Layer 6 of a small transformer language model trained on English Wikipedia (9 layers, counted from 0, width 96).
Take only the direct path to the model's output, skipping the later layers: a vector added to the residual stream pushes a token's score in proportion to its dot product with that token's output vector.

Output vectors of the tokens that the questions are about. A number n stands for (n - 128) times 0.029.
" Rele": 128, 162, 127, 111, 103, 138, 113, 130, 97, 155, 117, 155, 153, 121, 95, 152, 131, 134, 147, 112, 126, 108, 122, 152, 161, 117, 134, 157, 144, 92, 99, 133, 114, 105, 135, 118, 124, 150, 143, 118, 119, 149, 121, 102, 146, 117, 130, 106, 140, 139, 95, 123, 136, 102, 144, 117, 133, 141, 165, 131, 106, 103, 113, 147, 144, 102, 110, 107, 147, 136, 143, 171, 141, 115, 120, 101, 117, 111, 117, 140, 124, 161, 118, 139, 120, 121, 150, 117, 102, 151, 126, 140, 110, 153, 122, 155
" by:": 138, 124, 91, 126, 110, 102, 133, 119, 90, 163, 149, 144, 142, 118, 90, 165, 122, 108, 152, 137, 107, 100, 135, 143, 133, 122, 155, 163, 132, 118, 109, 138, 150, 107, 128, 138, 133, 141, 149, 138, 133, 146, 99, 136, 141, 144, 143, 98, 121, 122, 113, 135, 125, 119, 140, 111, 129, 112, 149, 156, 113, 100, 147, 144, 95, 137, 100, 148, 137, 142, 165, 156, 106, 108, 112, 120, 121, 133, 83, 162, 108, 150, 118, 132, 134, 112, 138, 88, 112, 131, 97, 149, 114, 142, 124, 176
"n": 129, 129, 130, 143, 107, 133, 135, 127, 111, 142, 114, 124, 115, 131, 141, 139, 112, 132, 117, 142, 123, 110, 123, 124, 122, 126, 124, 134, 129, 140, 121, 107, 134, 139, 143, 137, 149, 138, 124, 132, 125, 123, 132, 111, 148, 117, 122, 136, 148, 115, 136, 159, 102, 142, 132, 124, 120, 135, 103, 128, 118, 141, 131, 119, 122, 139, 129, 118, 146, 129, 141, 132, 135, 133, 129, 127, 117, 116, 100, 153, 122, 126, 119, 128, 95, 157, 131, 111, 144, 122, 130, 108, 137, 127, 136, 130
"|---": 173, 203, 71, 30, 120, 129, 107, 112, 6, 165, 134, 163, 170, 161, 118, 236, 95, 158, 120, 73, 118, 98, 84, 160, 162, 94, 142, 185, 181, 91, 78, 183, 70, 39, 127, 163, 116, 186, 125, 170, 191, 184, 139, 95, 163, 95, 173, 50, 106, 131, 92, 154, 165, 76, 147, 64, 163, 101, 181, 128, 89, 73, 139, 156, 109, 108, 80, 115, 133, 159, 175, 204, 79, 79, 107, 117, 172, 124, 119, 209, 146, 172, 105, 177, 127, 79, 177, 64, 34, 173, 70, 102, 51, 209, 158, 177
"rench": 136, 145, 112, 119, 109, 126, 122, 115, 86, 108, 120, 143, 157, 151, 130, 177, 123, 133, 124, 120, 109, 124, 119, 146, 142, 111, 145, 144, 116, 115, 109, 132, 92, 115, 124, 166, 124, 146, 132, 148, 145, 152, 123, 83, 141, 103, 143, 84, 125, 157, 93, 152, 129, 132, 144, 115, 144, 120, 144, 122, 120, 106, 120, 137, 133, 125, 98, 142, 128, 137, 137, 148, 108, 119, 143, 146, 143, 132, 120, 138, 122, 138, 120, 158, 126, 115, 165, 77, 124, 134, 98, 137, 83, 141, 145, 157
" Film": 140, 150, 117, 107, 121, 143, 123, 134, 107, 144, 112, 143, 153, 128, 118, 150, 106, 137, 145, 111, 127, 115, 116, 142, 158, 135, 122, 139, 119, 112, 124, 144, 125, 110, 102, 123, 131, 141, 127, 120, 124, 135, 115, 119, 134, 111, 133, 110, 120, 138, 126, 130, 139, 103, 139, 124, 146, 121, 139, 128, 113, 106, 108, 135, 120, 145, 111, 134, 130, 134, 147, 163, 124, 118, 145, 123, 149, 133, 120, 149, 124, 127, 120, 146, 132, 111, 142, 103, 114, 149, 114, 136, 107, 140, 115, 146
"fess": 123, 143, 117, 94, 119, 152, 132, 129, 76, 151, 99, 132, 153, 143, 122, 140, 130, 145, 132, 125, 126, 112, 97, 156, 145, 114, 113, 143, 133, 127, 121, 155, 108, 116, 131, 143, 112, 157, 145, 125, 143, 144, 135, 105, 121, 121, 138, 125, 118, 139, 111, 155, 130, 117, 147, 122, 134, 134, 123, 135, 111, 116, 133, 150, 122, 117, 93, 128, 131, 143, 110, 162, 104, 104, 128, 118, 148, 117, 126, 145, 144, 113, 99, 141, 150, 120, 149, 92, 111, 146, 117, 132, 127, 132, 124, 156
"augh": 137, 162, 119, 143, 108, 148, 112, 137, 77, 131, 107, 135, 154, 149, 113, 144, 121, 130, 132, 163, 130, 129, 101, 131, 131, 113, 124, 170, 141, 119, 118, 118, 107, 118, 123, 135, 105, 158, 120, 127, 160, 144, 139, 124, 141, 126, 136, 113, 103, 95, 101, 131, 138, 119, 138, 132, 142, 144, 127, 113, 114, 115, 130, 145, 117, 122, 101, 119, 119, 137, 128, 138, 117, 121, 143, 79, 153, 132, 127, 131, 136, 142, 118, 156, 150, 124, 147, 111, 101, 136, 95, 135, 102, 156, 147, 138

Output weights of attention head 2. The head adds the sum of these rows, row i times number i of z. A number n stands for (n - 128) times 0.0037.
o0: 109, 128, 162, 132, 108, 160, 44, 127, 96, 157, 136, 174, 90, 79, 168, 148, 91, 114, 165, 141, 139, 94, 132, 94, 86, 157, 138, 165, 119, 123, 99, 142, 171, 162, 86, 155, 84, 129, 131, 108, 194, 174, 89, 134, 121, 172, 153, 161, 89, 129, 95, 155, 143, 136, 107, 173, 95, 64, 89, 110, 171, 112, 129, 137, 105, 99, 97, 86, 131, 122, 138, 159, 118, 110, 112, 122, 163, 124, 130, 122, 204, 222, 143, 99, 133, 132, 144, 80, 139, 125, 188, 110, 177, 72, 45, 154
o1: 98, 218, 136, 105, 165, 126, 135, 168, 97, 147, 49, 98, 142, 117, 135, 91, 82, 119, 132, 97, 147, 101, 116, 138, 125, 146, 136, 136, 178, 127, 143, 124, 103, 79, 131, 97, 119, 186, 134, 173, 76, 129, 134, 122, 122, 132, 99, 167, 134, 215, 113, 149, 172, 60, 155, 139, 164, 169, 106, 85, 159, 164, 106, 149, 127, 78, 138, 142, 157, 119, 172, 160, 95, 80, 83, 147, 105, 126, 116, 117, 131, 98, 85, 130, 164, 112, 135, 197, 114, 108, 152, 144, 136, 100, 120, 85
o2: 42, 106, 174, 159, 77, 149, 106, 149, 113, 90, 169, 104, 109, 131, 132, 131, 160, 80, 130, 124, 123, 95, 175, 102, 174, 174, 172, 90, 155, 129, 146, 190, 139, 82, 74, 118, 174, 146, 174, 167, 142, 126, 91, 95, 93, 139, 114, 91, 82, 22, 143, 112, 80, 116, 163, 115, 110, 127, 166, 143, 159, 109, 147, 171, 153, 110, 83, 143, 175, 173, 135, 131, 154, 102, 106, 171, 109, 122, 108, 133, 114, 143, 51, 149, 103, 123, 138, 128, 168, 106, 90, 136, 162, 112, 148, 210
o3: 113, 47, 199, 201, 155, 137, 157, 102, 89, 162, 216, 150, 108, 135, 94, 126, 114, 56, 151, 129, 122, 159, 142, 146, 126, 140, 95, 93, 161, 141, 127, 140, 102, 166, 157, 97, 69, 130, 128, 153, 166, 131, 104, 161, 123, 213, 145, 188, 118, 128, 80, 172, 83, 172, 172, 176, 130, 136, 107, 81, 83, 161, 63, 179, 121, 179, 172, 130, 97, 146, 108, 93, 125, 107, 95, 61, 101, 89, 114, 121, 151, 109, 99, 185, 125, 173, 115, 146, 96, 104, 102, 87, 101, 113, 79, 138
o4: 131, 147, 135, 103, 85, 120, 196, 62, 109, 108, 102, 179, 237, 125, 126, 143, 111, 67, 151, 148, 112, 130, 122, 140, 102, 159, 119, 132, 120, 132, 74, 157, 132, 106, 111, 92, 132, 66, 116, 127, 40, 113, 83, 157, 147, 144, 104, 131, 157, 163, 123, 94, 98, 142, 104, 165, 149, 152, 192, 148, 107, 52, 122, 157, 146, 140, 112, 128, 141, 164, 162, 112, 188, 126, 117, 106, 114, 108, 118, 172, 87, 112, 154, 144, 147, 153, 191, 115, 121, 108, 126, 151, 107, 172, 133, 103
o5: 130, 155, 97, 127, 119, 174, 103, 68, 159, 151, 185, 108, 167, 133, 108, 104, 172, 131, 95, 114, 107, 85, 100, 140, 134, 104, 137, 101, 113, 149, 48, 166, 178, 134, 170, 175, 168, 89, 146, 109, 115, 161, 119, 111, 124, 183, 143, 98, 173, 175, 130, 133, 120, 136, 119, 181, 179, 160, 143, 137, 139, 99, 106, 71, 85, 172, 142, 156, 76, 120, 127, 79, 139, 100, 69, 143, 138, 71, 151, 73, 125, 154, 196, 115, 87, 110, 139, 152, 68, 109, 154, 67, 147, 157, 84, 173
o6: 199, 164, 60, 99, 99, 96, 121, 98, 161, 138, 138, 154, 150, 122, 183, 197, 89, 142, 139, 195, 123, 118, 143, 128, 172, 162, 114, 86, 163, 108, 169, 132, 129, 143, 56, 135, 163, 85, 110, 178, 128, 160, 150, 160, 82, 139, 122, 92, 160, 55, 133, 104, 163, 94, 123, 102, 192, 121, 181, 148, 134, 178, 136, 101, 115, 130, 158, 139, 95, 85, 117, 104, 102, 131, 90, 157, 74, 92, 111, 123, 126, 143, 80, 108, 141, 121, 141, 123, 114, 117, 109, 148, 167, 125, 88, 91
o7: 126, 99, 109, 133, 128, 111, 100, 111, 103, 139, 68, 115, 162, 119, 126, 203, 144, 70, 108, 160, 107, 85, 67, 179, 144, 140, 129, 167, 172, 152, 134, 142, 64, 144, 131, 141, 98, 119, 109, 97, 111, 141, 142, 132, 138, 115, 118, 153, 167, 170, 119, 104, 106, 168, 113, 103, 125, 128, 169, 138, 100, 130, 167, 178, 101, 170, 124, 74, 181, 132, 167, 123, 116, 146, 88, 101, 103, 103, 158, 95, 177, 71, 119, 185, 139, 86, 124, 148, 127, 129, 147, 116, 94, 200, 129, 137
o8: 82, 99, 143, 205, 114, 57, 152, 137, 108, 148, 124, 115, 163, 92, 120, 90, 122, 112, 101, 129, 82, 148, 188, 127, 131, 128, 130, 168, 108, 86, 155, 95, 115, 112, 174, 159, 194, 117, 177, 138, 132, 138, 141, 80, 129, 93, 73, 146, 198, 125, 135, 134, 91, 88, 167, 131, 126, 111, 173, 98, 104, 112, 152, 135, 182, 96, 158, 139, 138, 78, 162, 69, 115, 95, 155, 149, 112, 101, 74, 169, 133, 95, 139, 108, 150, 81, 195, 164, 114, 169, 159, 120, 155, 137, 102, 115
o9: 152, 124, 129, 137, 182, 135, 157, 132, 108, 107, 105, 173, 129, 163, 106, 103, 123, 107, 138, 99, 52, 69, 125, 129, 169, 133, 81, 95, 175, 218, 146, 130, 148, 92, 120, 148, 155, 101, 116, 85, 120, 88, 191, 123, 112, 162, 106, 114, 155, 143, 119, 83, 106, 136, 97, 56, 54, 107, 120, 198, 94, 116, 102, 130, 168, 162, 84, 153, 171, 107, 167, 181, 137, 133, 155, 156, 125, 120, 109, 133, 179, 156, 151, 128, 103, 157, 94, 137, 120, 183, 73, 176, 171, 75, 51, 139
o10: 142, 114, 153, 72, 158, 145, 151, 140, 144, 90, 138, 177, 198, 138, 93, 145, 136, 131, 201, 119, 126, 101, 94, 219, 143, 86, 147, 58, 128, 125, 30, 119, 200, 153, 132, 141, 142, 125, 142, 194, 109, 144, 75, 104, 148, 109, 36, 110, 147, 203, 134, 141, 119, 160, 169, 186, 94, 96, 122, 98, 140, 134, 117, 114, 95, 35, 124, 112, 136, 136, 150, 139, 59, 133, 98, 49, 157, 78, 133, 131, 92, 98, 117, 211, 100, 145, 107, 124, 150, 172, 118, 136, 166, 95, 129, 159
o11: 80, 195, 85, 138, 89, 148, 122, 130, 106, 116, 176, 134, 88, 102, 171, 181, 112, 179, 184, 129, 135, 117, 108, 153, 154, 170, 103, 90, 70, 146, 93, 131, 184, 120, 78, 116, 96, 103, 92, 120, 117, 189, 155, 136, 186, 115, 101, 112, 60, 183, 150, 109, 141, 172, 185, 221, 68, 170, 164, 128, 165, 182, 149, 165, 116, 150, 133, 158, 119, 83, 89, 109, 126, 88, 107, 132, 117, 145, 102, 114, 119, 106, 132, 70, 93, 141, 93, 79, 133, 160, 121, 147, 179, 62, 99, 109
o12: 124, 111, 125, 167, 121, 148, 109, 93, 148, 108, 57, 110, 153, 173, 149, 110, 162, 169, 113, 167, 115, 127, 126, 158, 136, 120, 60, 161, 44, 90, 101, 129, 120, 109, 64, 123, 89, 127, 131, 103, 189, 148, 141, 119, 128, 130, 151, 122, 90, 137, 112, 180, 146, 149, 137, 113, 91, 190, 195, 183, 102, 124, 99, 96, 133, 97, 138, 151, 64, 132, 114, 110, 157, 167, 103, 84, 156, 153, 142, 163, 114, 146, 80, 219, 145, 105, 112, 174, 134, 114, 134, 154, 132, 95, 121, 121
o13: 175, 123, 73, 132, 122, 125, 76, 162, 137, 112, 108, 115, 124, 96, 84, 160, 131, 114, 112, 201, 172, 110, 72, 110, 164, 153, 115, 164, 81, 131, 164, 104, 149, 152, 87, 97, 160, 126, 141, 151, 162, 155, 159, 135, 132, 118, 120, 145, 138, 136, 143, 140, 137, 101, 144, 173, 85, 154, 61, 135, 129, 126, 92, 151, 83, 172, 55, 174, 87, 147, 95, 91, 87, 132, 192, 137, 113, 95, 131, 99, 179, 126, 120, 169, 120, 151, 120, 66, 162, 120, 121, 129, 83, 182, 101, 195
o14: 191, 141, 112, 128, 140, 109, 165, 159, 86, 138, 99, 166, 151, 130, 97, 111, 146, 62, 129, 111, 128, 156, 176, 167, 109, 158, 101, 102, 146, 85, 159, 147, 89, 144, 111, 127, 93, 159, 174, 171, 161, 110, 104, 116, 166, 196, 85, 121, 101, 127, 164, 117, 116, 83, 100, 7, 160, 146, 144, 193, 111, 110, 135, 142, 136, 96, 164, 120, 102, 121, 109, 143, 154, 147, 140, 132, 115, 157, 149, 114, 116, 100, 107, 103, 99, 148, 89, 170, 137, 136, 142, 154, 123, 100, 36, 146
o15: 119, 147, 210, 144, 139, 100, 112, 143, 122, 156, 154, 152, 61, 180, 167, 107, 115, 125, 167, 138, 90, 83, 117, 79, 65, 86, 115, 155, 99, 133, 55, 190, 62, 199, 68, 149, 120, 118, 133, 128, 154, 170, 167, 185, 168, 128, 124, 168, 81, 123, 96, 167, 133, 101, 127, 161, 80, 168, 161, 161, 104, 118, 69, 93, 83, 130, 127, 101, 132, 128, 126, 141, 143, 182, 147, 153, 157, 145, 123, 93, 146, 151, 115, 128, 149, 108, 76, 133, 40, 132, 119, 147, 181, 75, 138, 121
o16: 148, 103, 96, 109, 79, 149, 116, 57, 130, 119, 120, 96, 140, 85, 138, 124, 124, 146, 183, 102, 139, 139, 88, 158, 154, 173, 77, 164, 167, 182, 106, 153, 157, 132, 156, 127, 134, 126, 112, 185, 158, 120, 136, 78, 174, 165, 174, 94, 137, 139, 126, 123, 144, 63, 117, 116, 122, 123, 146, 167, 136, 125, 142, 128, 139, 152, 191, 135, 82, 104, 166, 133, 160, 145, 138, 126, 114, 78, 148, 97, 122, 95, 125, 112, 109, 107, 89, 105, 113, 114, 138, 122, 98, 114, 173, 104
o17: 97, 84, 140, 127, 124, 93, 118, 168, 93, 80, 104, 152, 174, 137, 190, 113, 129, 194, 111, 100, 137, 63, 141, 171, 136, 91, 98, 175, 166, 140, 94, 156, 137, 151, 114, 106, 127, 139, 123, 124, 203, 155, 136, 138, 159, 122, 170, 109, 119, 101, 115, 78, 94, 139, 85, 52, 97, 134, 99, 120, 90, 123, 103, 143, 103, 100, 95, 77, 135, 64, 106, 207, 170, 162, 172, 84, 163, 122, 124, 125, 180, 135, 146, 143, 147, 125, 150, 161, 141, 141, 108, 159, 149, 144, 132, 110
o18: 103, 148, 151, 164, 89, 134, 108, 120, 160, 165, 113, 151, 123, 110, 167, 89, 121, 93, 155, 155, 98, 129, 102, 142, 177, 182, 120, 105, 97, 73, 128, 93, 156, 135, 93, 114, 119, 220, 94, 66, 104, 159, 112, 157, 144, 109, 153, 120, 138, 105, 106, 140, 107, 91, 170, 163, 133, 176, 95, 160, 132, 139, 97, 140, 105, 130, 93, 177, 113, 112, 151, 160, 141, 198, 121, 82, 124, 127, 91, 210, 104, 83, 147, 90, 161, 89, 117, 112, 126, 81, 48, 194, 160, 137, 114, 186
o19: 76, 70, 127, 127, 115, 161, 114, 144, 168, 95, 76, 141, 90, 135, 123, 119, 124, 114, 142, 110, 98, 103, 101, 149, 100, 141, 161, 158, 132, 158, 109, 159, 127, 146, 121, 127, 158, 103, 116, 117, 36, 166, 108, 120, 169, 165, 155, 169, 186, 131, 131, 71, 114, 151, 117, 170, 196, 200, 68, 80, 147, 187, 108, 102, 118, 98, 174, 211, 135, 113, 164, 104, 88, 123, 127, 111, 128, 89, 189, 182, 155, 74, 102, 117, 150, 110, 157, 114, 150, 59, 147, 126, 119, 117, 54, 165
o20: 140, 89, 83, 162, 75, 150, 145, 120, 145, 79, 115, 97, 100, 216, 167, 126, 128, 127, 81, 187, 127, 126, 119, 144, 65, 82, 158, 101, 118, 124, 147, 135, 173, 141, 132, 117, 81, 114, 158, 142, 138, 172, 86, 151, 133, 98, 109, 102, 141, 80, 156, 91, 95, 68, 158, 167, 167, 141, 179, 109, 138, 162, 169, 98, 144, 80, 109, 203, 140, 87, 154, 104, 77, 150, 114, 127, 161, 212, 127, 135, 119, 66, 184, 174, 103, 164, 132, 102, 120, 151, 74, 164, 117, 89, 140, 99
o21: 137, 124, 86, 131, 99, 153, 118, 141, 154, 131, 104, 81, 160, 163, 126, 124, 180, 160, 94, 177, 94, 127, 178, 97, 93, 129, 68, 101, 165, 126, 158, 121, 144, 147, 144, 130, 136, 120, 117, 171, 118, 108, 119, 155, 134, 113, 159, 156, 77, 106, 144, 117, 114, 108, 79, 121, 98, 117, 129, 124, 101, 169, 65, 146, 112, 190, 100, 98, 55, 163, 113, 124, 75, 143, 167, 194, 144, 120, 205, 195, 100, 161, 79, 108, 157, 107, 107, 156, 149, 109, 92, 156, 147, 174, 77, 110
o22: 125, 92, 136, 142, 98, 176, 74, 104, 193, 118, 115, 106, 102, 177, 187, 194, 72, 151, 108, 132, 141, 137, 68, 121, 115, 118, 132, 141, 115, 101, 170, 143, 98, 125, 129, 118, 205, 155, 136, 24, 91, 185, 122, 184, 155, 108, 150, 76, 91, 135, 155, 123, 128, 197, 98, 166, 134, 148, 106, 157, 130, 197, 86, 99, 104, 103, 70, 97, 131, 128, 103, 91, 113, 131, 138, 158, 158, 116, 154, 122, 123, 150, 138, 98, 121, 238, 126, 96, 169, 124, 86, 157, 97, 112, 138, 83
o23: 168, 158, 152, 141, 38, 122, 158, 128, 182, 83, 149, 148, 119, 153, 133, 143, 98, 124, 125, 108, 101, 127, 92, 86, 172, 130, 130, 157, 148, 118, 138, 109, 183, 103, 114, 131, 106, 126, 151, 70, 100, 109, 78, 108, 77, 145, 104, 138, 146, 165, 107, 160, 104, 111, 138, 135, 126, 115, 89, 120, 143, 179, 101, 72, 193, 166, 135, 100, 168, 112, 149, 134, 109, 171, 194, 107, 136, 97, 128, 109, 163, 104, 160, 132, 138, 84, 143, 130, 159, 126, 77, 124, 140, 128, 113, 147
o24: 162, 134, 127, 170, 170, 126, 97, 97, 78, 147, 183, 145, 108, 115, 108, 67, 135, 137, 152, 104, 151, 108, 92, 120, 152, 112, 118, 150, 148, 95, 150, 104, 141, 114, 107, 98, 115, 81, 92, 187, 151, 69, 94, 137, 138, 137, 169, 129, 112, 105, 141, 167, 83, 85, 204, 75, 172, 133, 142, 131, 163, 141, 111, 130, 105, 144, 173, 111, 114, 128, 133, 78, 121, 128, 117, 79, 102, 83, 110, 171, 137, 125, 140, 153, 140, 189, 205, 146, 164, 195, 135, 71, 94, 155, 170, 44
o25: 30, 121, 140, 142, 88, 92, 156, 109, 103, 140, 106, 134, 174, 148, 132, 106, 107, 139, 55, 156, 124, 142, 134, 95, 78, 85, 128, 114, 177, 117, 53, 98, 108, 97, 128, 173, 145, 60, 164, 200, 133, 103, 132, 120, 116, 131, 158, 180, 109, 97, 134, 124, 145, 149, 89, 126, 163, 165, 161, 122, 189, 173, 152, 156, 95, 113, 149, 91, 59, 105, 181, 61, 145, 191, 81, 119, 152, 154, 120, 154, 173, 104, 161, 120, 88, 180, 157, 150, 187, 88, 102, 150, 54, 190, 156, 132
o26: 116, 115, 146, 148, 123, 149, 142, 127, 125, 194, 113, 185, 139, 177, 123, 174, 146, 98, 129, 112, 186, 107, 139, 130, 157, 95, 141, 139, 89, 134, 57, 89, 46, 116, 139, 108, 151, 143, 173, 137, 105, 150, 120, 79, 115, 113, 44, 131, 112, 140, 146, 115, 104, 124, 159, 133, 123, 164, 145, 92, 129, 145, 171, 121, 116, 90, 142, 140, 139, 147, 176, 187, 97, 94, 134, 99, 105, 67, 120, 141, 117, 74, 154, 140, 163, 130, 132, 140, 129, 183, 97, 176, 79, 99, 94, 137
o27: 140, 144, 138, 175, 164, 119, 106, 70, 151, 131, 156, 106, 126, 110, 107, 109, 154, 141, 119, 116, 135, 153, 171, 129, 96, 107, 106, 151, 145, 113, 128, 128, 149, 99, 144, 125, 131, 69, 153, 104, 73, 165, 131, 77, 167, 133, 104, 159, 117, 131, 151, 149, 77, 88, 180, 151, 183, 148, 50, 139, 126, 136, 109, 106, 112, 83, 126, 108, 139, 169, 159, 160, 108, 155, 115, 141, 132, 126, 100, 134, 114, 125, 161, 139, 161, 111, 91, 140, 86, 113, 97, 206, 123, 105, 135, 165
o28: 138, 181, 81, 184, 106, 98, 106, 42, 206, 128, 130, 126, 145, 106, 87, 119, 89, 139, 158, 139, 138, 201, 150, 161, 76, 177, 72, 105, 171, 163, 102, 117, 195, 92, 131, 87, 173, 129, 99, 106, 150, 99, 145, 116, 112, 80, 99, 66, 134, 139, 122, 170, 148, 135, 124, 146, 122, 177, 133, 82, 115, 186, 98, 127, 127, 141, 81, 138, 185, 110, 125, 130, 144, 118, 62, 112, 203, 140, 135, 137, 130, 122, 152, 130, 83, 110, 108, 126, 161, 134, 95, 100, 147, 127, 135, 162
o29: 142, 131, 115, 134, 174, 177, 120, 76, 96, 141, 95, 130, 117, 140, 76, 114, 64, 156, 110, 132, 100, 171, 133, 141, 180, 173, 145, 117, 90, 114, 168, 172, 180, 173, 89, 181, 162, 84, 155, 89, 119, 91, 143, 149, 129, 65, 138, 119, 140, 131, 82, 104, 103, 96, 193, 91, 182, 93, 146, 95, 112, 136, 132, 125, 141, 141, 133, 112, 134, 127, 176, 173, 173, 124, 126, 85, 151, 107, 134, 171, 121, 141, 126, 94, 130, 110, 107, 62, 114, 108, 161, 178, 110, 120, 109, 114
o30: 115, 170, 116, 175, 121, 134, 141, 117, 141, 92, 111, 126, 184, 148, 63, 160, 118, 145, 178, 172, 144, 99, 143, 131, 172, 167, 175, 158, 99, 84, 137, 60, 82, 82, 113, 149, 153, 156, 156, 112, 100, 139, 115, 155, 159, 107, 165, 65, 133, 106, 115, 127, 134, 175, 73, 166, 147, 127, 146, 105, 114, 154, 146, 146, 157, 130, 105, 92, 42, 134, 100, 153, 76, 125, 186, 148, 112, 121, 122, 139, 140, 179, 160, 159, 79, 139, 123, 150, 155, 57, 95, 108, 140, 36, 114, 92
o31: 94, 200, 123, 140, 102, 192, 107, 150, 124, 147, 33, 105, 102, 100, 116, 142, 151, 155, 133, 144, 158, 177, 116, 133, 138, 148, 121, 161, 162, 150, 176, 115, 100, 103, 144, 78, 129, 128, 91, 140, 161, 59, 96, 182, 110, 158, 137, 130, 25, 107, 187, 202, 153, 101, 128, 130, 165, 82, 105, 124, 109, 183, 123, 84, 152, 128, 146, 65, 109, 54, 113, 165, 148, 158, 127, 126, 108, 59, 151, 143, 126, 133, 103, 139, 130, 89, 122, 122, 85, 135, 142, 182, 98, 103, 161, 186

Each question shows a token from some text and the vector z that the head gathered there. A number n stands for (n - 128) times 0.018.

" and": 100, 87, 115, 125, 143, 162, 122, 175, 130, 120, 153, 128, 142, 145, 78, 112, 151, 123, 111, 142, 140, 121, 178, 135, 141, 105, 130, 165, 177, 174, 132, 103
Which two tokens does it push up most, strongest first? "rench", "n"

"op": 160, 153, 140, 115, 140, 97, 132, 144, 135, 104, 160, 163, 136, 136, 113, 141, 147, 128, 141, 144, 94, 94, 132, 125, 152, 117, 156, 142, 161, 142, 140, 124
Which two tokens does it push up most, strongest first? " Rele", "|---"

" including": 131, 185, 91, 130, 148, 107, 147, 160, 154, 150, 133, 158, 120, 165, 87, 154, 115, 121, 127, 124, 93, 118, 125, 169, 145, 136, 139, 144, 136, 126, 131, 119
Which of these tokens does it push up most? " Rele"

" St": 133, 145, 141, 97, 165, 98, 152, 137, 144, 132, 146, 163, 128, 125, 105, 147, 137, 135, 159, 159, 126, 116, 128, 158, 117, 117, 140, 147, 167, 154, 138, 141
Which three tokens does it push up most, strongest first? " Film", " Rele", " by:"

" the": 139, 152, 120, 116, 142, 110, 127, 148, 145, 116, 169, 124, 117, 138, 89, 135, 139, 136, 118, 124, 111, 122, 115, 130, 122, 145, 159, 144, 144, 117, 125, 140
Which two tokens does it push up most, strongest first? "|---", " Rele"

"ing": 164, 149, 108, 144, 90, 108, 117, 127, 142, 124, 160, 159, 145, 158, 113, 150, 145, 164, 132, 150, 86, 108, 123, 139, 139, 128, 175, 120, 132, 122, 151, 157
Which of these tokens does it push up most? "fess"

" ": 155, 125, 132, 133, 125, 110, 114, 107, 170, 134, 155, 138, 111, 138, 91, 148, 127, 123, 108, 122, 112, 122, 145, 141, 148, 146, 148, 138, 140, 101, 149, 110
Which of these tokens does it push up most? "n"

"a,": 187, 107, 113, 124, 133, 128, 145, 146, 128, 126, 150, 152, 139, 158, 108, 158, 138, 151, 123, 81, 113, 133, 126, 128, 154, 118, 137, 109, 146, 116, 98, 149
Which three tokens does it push up most, strongest first? "|---", "augh", "fess"

" Br": 139, 134, 137, 94, 169, 91, 148, 141, 124, 125, 136, 169, 154, 118, 105, 148, 114, 128, 141, 144, 121, 142, 152, 148, 94, 129, 117, 128, 153, 135, 141, 141
Which of these tokens does it push up most? " Film"

"s": 141, 134, 134, 101, 154, 94, 128, 127, 136, 122, 137, 166, 132, 121, 108, 154, 138, 134, 147, 143, 129, 124, 128, 138, 121, 131, 126, 148, 158, 142, 137, 133
Which of these tokens does it push up most? " Film"

" for": 165, 138, 153, 125, 139, 90, 128, 107, 154, 147, 179, 135, 121, 137, 102, 172, 126, 107, 132, 114, 100, 102, 114, 125, 136, 128, 167, 145, 121, 104, 152, 124
Which of these tokens does it push up most? " Rele"

" Ar": 123, 145, 134, 101, 173, 99, 151, 142, 141, 127, 144, 162, 137, 127, 106, 139, 132, 128, 161, 149, 126, 120, 136, 164, 116, 107, 128, 149, 176, 159, 143, 147
Which of these tokens does it push up most? " Film"

" K": 156, 154, 110, 124, 124, 136, 121, 116, 149, 108, 143, 146, 138, 131, 97, 169, 137, 141, 128, 123, 127, 133, 140, 147, 134, 140, 137, 142, 157, 110, 138, 145
Which of these tokens does it push up most? "augh"

"ry": 135, 180, 117, 140, 113, 72, 119, 129, 132, 127, 182, 167, 102, 164, 109, 150, 123, 141, 164, 140, 101, 114, 126, 156, 147, 127, 178, 139, 135, 135, 121, 138
Which two tokens does it push up most, strongest first? "fess", " Rele"

" side": 130, 152, 121, 106, 130, 113, 138, 148, 164, 119, 167, 122, 107, 139, 91, 137, 133, 131, 120, 123, 118, 122, 115, 126, 114, 156, 168, 158, 145, 116, 114, 120
Which two tokens does it push up most, strongest first? "|---", " Rele"

" Par": 135, 127, 144, 106, 168, 99, 140, 143, 138, 119, 150, 160, 135, 137, 116, 141, 131, 125, 139, 134, 110, 124, 132, 161, 113, 122, 118, 135, 151, 140, 146, 135
Which of these tokens does it push up most? " Film"

"in": 134, 140, 113, 136, 133, 119, 137, 130, 142, 114, 155, 155, 125, 142, 90, 145, 158, 121, 137, 141, 98, 123, 120, 126, 149, 128, 157, 138, 139, 116, 128, 134
Which two tokens does it push up most, strongest first? " Rele", "fess"

";": 150, 126, 129, 106, 160, 89, 136, 130, 143, 123, 135, 162, 136, 120, 107, 158, 131, 137, 138, 136, 112, 137, 138, 132, 110, 139, 118, 139, 145, 144, 136, 127
Which of these tokens does it push up most? " Film"

"),": 158, 152, 110, 119, 126, 105, 120, 118, 159, 123, 152, 153, 107, 138, 106, 161, 131, 161, 130, 116, 90, 116, 114, 142, 167, 156, 155, 132, 142, 137, 139, 142
Which two tokens does it push up most, strongest first? "|---", " Rele"

" film": 138, 185, 114, 141, 109, 73, 121, 126, 132, 123, 184, 168, 104, 157, 114, 153, 120, 146, 166, 137, 101, 118, 122, 159, 145, 129, 181, 142, 132, 141, 120, 141
Which of these tokens does it push up most? "fess"

" En": 155, 143, 130, 126, 140, 102, 130, 133, 127, 111, 159, 173, 129, 146, 108, 138, 152, 123, 144, 146, 106, 104, 133, 140, 151, 118, 166, 141, 159, 148, 154, 152
Which two tokens does it push up most, strongest first? " Rele", " Film"

" several": 145, 146, 142, 120, 140, 124, 133, 137, 152, 136, 183, 141, 98, 118, 107, 157, 155, 138, 128, 122, 97, 116, 113, 115, 120, 163, 177, 154, 149, 130, 135, 117
Which of these tokens does it push down most? "augh"

"el": 185, 135, 134, 114, 124, 91, 137, 98, 154, 118, 177, 161, 134, 121, 97, 185, 106, 132, 133, 128, 126, 121, 143, 142, 152, 136, 149, 143, 147, 117, 131, 106
Which of these tokens does it push up most? "n"

"-": 152, 132, 129, 156, 156, 117, 157, 160, 157, 122, 166, 137, 130, 156, 111, 157, 140, 102, 110, 128, 93, 148, 88, 114, 120, 129, 137, 153, 110, 104, 130, 101
Which of these tokens does it push up most? " by:"

" United": 127, 118, 104, 144, 123, 149, 121, 127, 145, 112, 153, 162, 149, 147, 105, 142, 149, 151, 105, 120, 124, 123, 145, 119, 141, 122, 157, 137, 149, 123, 147, 135
Which two tokens does it push up most, strongest first? "augh", "rench"